Layer 4 of a small transformer language model trained on English Wikipedia (10 layers, counted from 0, width 96).
Take only the direct path to the model's output, skipping the later layers: a vector added to the residual stream pushes a token's score in proportion to its dot product with that token's output vector.

Output vectors of the tokens that the questions are about. A number n stands for (n - 500) times 0.0025.
"ese": 525 514 607 256 433 588 560 540 457 331 640 274 694 679 263 537 531 538 597 810 483 586 594 528 703 523 456 480 504 688 443 680 697 689 308 614 419 748 527 444 549 916 266 479 394 725 495 473 238 330 571 447 116 898 386 619 566 220 484 302 330 620 545 678 439 449 862 518 731 519 465 348 677 370 465 477 550 595 419 492 371 366 445 551 440 510 817 442 426 561 750 383 788 618 328 262
"oup": 315 325 523 462 342 533 608 657 558 537 513 472 473 746 415 548 415 723 663 595 579 576 756 573 451 481 553 453 728 572 386 381 470 329 474 357 526 578 551 379 316 527 513 497 553 553 595 543 485 312 509 290 487 395 335 719 371 583 602 372 622 489 490 572 612 534 530 615 802 485 429 390 335 433 520 317 308 531 489 480 494 287 464 682 412 660 537 507 493 634 470 227 880 635 346 508
"ate": 495 611 492 434 689 607 584 515 549 489 633 384 376 583 500 458 536 577 554 460 602 625 613 636 326 654 585 271 493 710 516 630 430 576 715 621 328 500 560 588 352 561 419 647 431 475 593 562 343 352 496 500 545 580 335 602 527 571 700 413 519 431 483 465 385 235 442 659 805 662 360 258 222 481 431 348 688 281 581 542 390 420 583 691 484 698 486 496 539 500 451 495 785 762 305 207
"aid": 562 474 527 393 538 507 523 410 651 490 430 454 500 545 243 494 590 458 497 657 384 546 847 318 530 390 595 538 642 784 382 617 503 683 510 630 537 814 481 566 585 812 566 563 454 553 602 455 612 432 508 444 541 495 484 603 451 368 434 383 615 465 446 664 376 643 459 553 545 613 435 453 561 523 479 385 384 602 363 506 463 531 465 564 421 438 506 649 536 384 426 566 768 636 353 597
" $": 354 388 676 602 554 441 635 442 473 437 761 532 196 533 468 515 490 652 582 551 397 450 550 509 409 312 606 446 513 435 424 497 171 273 592 570 708 543 636 389 406 586 460 527 468 644 847 557 377 524 528 358 577 642 540 523 496 569 504 436 563 433 668 331 148 425 740 551 536 503 472 420 279 508 404 500 294 634 453 642 526 559 346 560 472 563 466 493 363 320 664 531 709 511 366 271
"por": 353 586 694 367 675 457 801 527 236 415 443 447 526 504 435 268 414 686 749 445 377 626 610 442 360 180 610 569 545 421 522 484 496 509 521 368 455 708 513 301 369 680 294 431 335 391 544 430 482 297 566 277 515 566 390 540 753 364 383 289 658 620 409 349 638 413 816 529 449 423 250 524 555 465 454 561 330 540 454 445 327 610 425 689 883 660 739 512 694 538 543 453 575 319 420 275
"ograph": 251 424 559 231 398 516 552 511 591 337 386 324 380 346 321 345 632 617 492 510 335 542 494 390 597 338 608 464 533 628 299 245 428 467 612 449 451 886 416 658 480 507 283 399 405 479 543 203 272 307 606 538 377 739 625 767 682 509 468 573 780 802 558 511 411 581 715 194 525 327 399 324 250 519 525 367 279 553 614 543 632 222 556 533 505 612 328 677 465 388 392 324 523 796 633 595
"fore": 387 366 689 426 380 563 573 544 547 322 604 442 522 568 239 285 833 341 666 751 329 359 587 569 512 145 413 413 656 750 391 549 243 547 398 258 415 712 271 548 468 463 306 566 356 809 658 264 195 247 560 361 527 742 377 544 535 296 368 559 483 478 538 578 423 752 716 358 467 314 505 476 650 331 463 607 526 544 563 555 365 595 678 324 565 568 516 620 472 425 474 526 586 513 406 409
"ed": 651 551 594 414 630 516 486 480 401 386 457 445 537 457 370 590 640 543 748 450 443 647 524 323 433 482 461 591 469 343 544 500 262 457 675 735 500 644 550 600 424 510 506 384 438 424 651 651 822 530 502 458 659 632 383 589 438 470 541 323 468 637 611 733 415 402 551 566 582 538 646 296 729 620 508 473 712 374 444 510 289 329 567 475 306 541 421 587 530 386 514 778 536 284 461 649
"′": 583 542 805 433 354 464 491 655 411 486 728 496 519 514 447 514 580 577 586 456 487 541 718 392 383 551 456 539 744 478 331 426 359 279 473 271 452 728 413 384 442 788 234 376 571 761 462 333 737 505 603 244 613 526 432 390 749 319 474 441 784 532 720 312 544 393 700 254 595 458 26 212 270 407 772 469 578 396 661 458 637 646 470 574 545 594 508 758 266 370 398 322 736 682 107 350

Each question shows what one neuron of this layer's MLP adds at an activation of 1. A number n stands for (n - 500) times 0.0011.

n86: 645 663 528 424 665 385 456 534 354 431 337 432 547 556 731 342 462 506 589 633 498 442 622 464 442 412 554 654 656 348 573 398 436 563 528 554 431 413 533 456 632 472 617 482 774 459 588 403 500 340 643 345 453 593 390 369 523 602 635 381 548 441 530 688 443 489 468 763 408 582 409 340 540 429 580 582 834 318 451 475 470 534 480 376 555 495 495 530 595 489 591 536 482 473 374 583
Which of these tokens does it push up most? "ed"

n211: 639 546 661 457 525 464 504 592 476 651 670 360 403 754 584 501 528 699 595 513 362 470 565 590 586 548 414 563 774 333 618 536 594 554 545 450 589 567 535 531 381 472 574 417 550 611 455 253 438 595 586 590 472 520 415 693 479 489 561 543 423 619 336 564 656 593 385 494 553 504 463 632 464 611 700 475 375 480 593 678 636 554 551 619 474 473 558 474 577 562 595 624 521 365 470 427
Which of these tokens does it push up most? "oup"

n168: 259 503 552 511 512 552 428 412 460 494 482 560 379 507 574 501 584 308 556 707 748 563 569 483 545 471 337 463 298 518 557 467 487 388 562 571 333 475 507 571 585 497 483 249 336 449 609 329 447 495 747 521 531 444 576 416 228 434 532 498 488 466 495 537 335 592 442 519 446 411 496 649 568 446 490 559 659 563 597 468 523 313 589 500 586 499 333 353 690 456 293 389 420 422 467 469
Which three tokens does it push up most, strongest first? "fore", "ograph", "ed"

n161: 688 293 334 657 501 467 427 420 624 551 502 463 598 567 321 373 324 429 565 549 580 431 536 589 678 327 625 658 514 456 391 472 531 529 485 668 391 524 445 572 621 695 470 390 555 451 325 480 465 548 292 513 651 669 467 499 598 464 391 377 770 340 515 501 717 523 550 462 516 517 518 555 641 599 559 467 470 483 324 593 486 503 455 352 492 391 516 550 541 522 445 460 558 529 516 538
Which of these tokens does it push up most? "aid"

n85: 498 528 355 292 509 574 438 579 543 475 672 580 382 618 524 427 408 549 625 408 569 326 692 516 646 364 387 514 632 507 341 546 507 470 593 513 607 443 392 485 470 463 449 417 567 505 489 667 657 312 418 451 415 494 462 571 584 470 614 583 384 320 616 580 422 381 668 519 425 507 325 505 504 425 474 610 515 422 529 445 487 465 512 390 635 438 434 563 598 531 509 518 550 604 563 407
Which of these tokens does it push up most? "′"

n212: 563 549 310 497 467 489 459 536 365 435 646 480 486 301 295 343 544 597 566 388 471 693 454 375 516 378 548 481 652 302 530 474 512 569 402 556 455 604 698 389 488 546 510 456 436 500 660 490 452 296 412 513 565 532 627 466 553 524 601 442 656 521 423 455 428 616 484 532 555 608 512 528 454 368 430 347 414 592 608 418 393 464 593 575 601 441 204 546 520 415 544 398 507 332 536 411
Which three tokens does it push up most, strongest first? "por", "ograph", " $"

n226: 459 454 438 395 432 398 538 361 464 367 389 531 638 486 572 482 363 543 431 368 516 643 473 644 470 392 489 475 579 446 333 487 437 332 341 468 375 444 389 381 419 624 441 661 542 536 443 310 428 547 632 582 619 555 396 470 453 481 453 483 443 445 546 446 397 520 454 600 478 447 347 488 567 408 492 539 352 490 641 470 450 579 461 431 730 464 521 436 659 411 649 498 512 437 554 576
Which three tokens does it push up most, strongest first? "por", "fore", "′"

n215: 585 428 641 344 621 507 482 516 452 316 607 621 463 569 580 579 670 697 486 611 463 381 204 560 618 594 415 705 671 415 581 420 382 483 561 401 462 539 428 357 546 638 631 485 380 508 521 400 535 510 692 623 311 488 409 512 453 475 512 518 425 388 437 554 495 368 426 558 575 540 503 523 539 470 511 470 399 189 405 450 589 440 548 343 612 375 364 457 532 479 536 544 530 518 544 571
Which of these tokens does it push up most? "ed"

n48: 470 592 721 691 608 352 465 558 505 538 436 431 630 431 557 535 684 364 455 449 762 625 564 472 567 489 500 402 620 431 420 410 393 452 532 447 624 530 515 663 575 431 632 418 480 473 495 565 567 620 517 594 514 440 477 573 370 444 572 473 351 418 343 567 583 570 591 475 395 274 577 522 617 397 522 293 429 416 684 595 526 551 600 552 377 611 394 276 386 454 513 434 614 454 637 498
Which of these tokens does it push up most? "ed"

n53: 416 380 470 528 539 574 496 419 320 522 528 391 346 614 228 458 354 419 748 426 450 420 519 560 454 552 498 293 474 537 626 236 484 508 598 538 567 354 503 471 614 406 560 498 322 540 508 809 490 534 516 481 511 521 511 441 640 522 313 592 432 551 668 410 471 538 572 490 432 488 450 498 451 583 601 373 616 473 594 595 581 407 637 484 567 474 438 434 415 580 542 595 455 634 475 484
Which of these tokens does it push up most? " $"

n203: 623 425 437 503 593 525 222 502 584 522 490 523 471 417 571 501 484 754 768 703 683 546 536 409 656 531 465 457 357 499 432 418 636 601 419 311 573 281 418 479 502 436 496 409 526 385 449 507 399 563 623 578 388 308 347 655 563 603 389 734 520 474 530 580 362 398 588 638 550 581 386 485 459 435 419 488 575 414 379 625 706 477 497 448 577 581 582 485 442 350 330 498 605 586 566 432
Which two tokens does it push up most, strongest first? "ate", "oup"

n127: 509 740 701 400 666 566 573 578 385 633 406 530 597 480 638 673 606 620 438 496 384 639 369 524 585 236 613 559 636 452 491 520 595 578 489 423 441 588 478 531 463 321 386 555 454 366 592 501 477 422 755 532 537 438 384 535 442 478 430 581 376 562 512 477 390 628 551 389 599 407 415 418 487 687 603 628 678 648 396 555 372 564 374 430 450 493 486 480 697 551 390 426 672 559 470 449
Which of these tokens does it push up most? "por"

n230: 514 358 493 405 409 612 468 521 486 359 576 470 485 367 480 595 242 479 423 518 543 435 600 515 661 652 409 485 496 505 594 487 352 600 525 413 538 447 495 390 495 334 617 574 502 634 431 600 515 195 456 568 315 479 629 623 606 339 620 666 523 425 599 548 479 420 661 420 464 460 466 298 555 466 492 481 470 473 547 534 334 425 607 492 517 518 456 507 528 557 575 361 421 614 463 555
Which of these tokens does it push up most? "ese"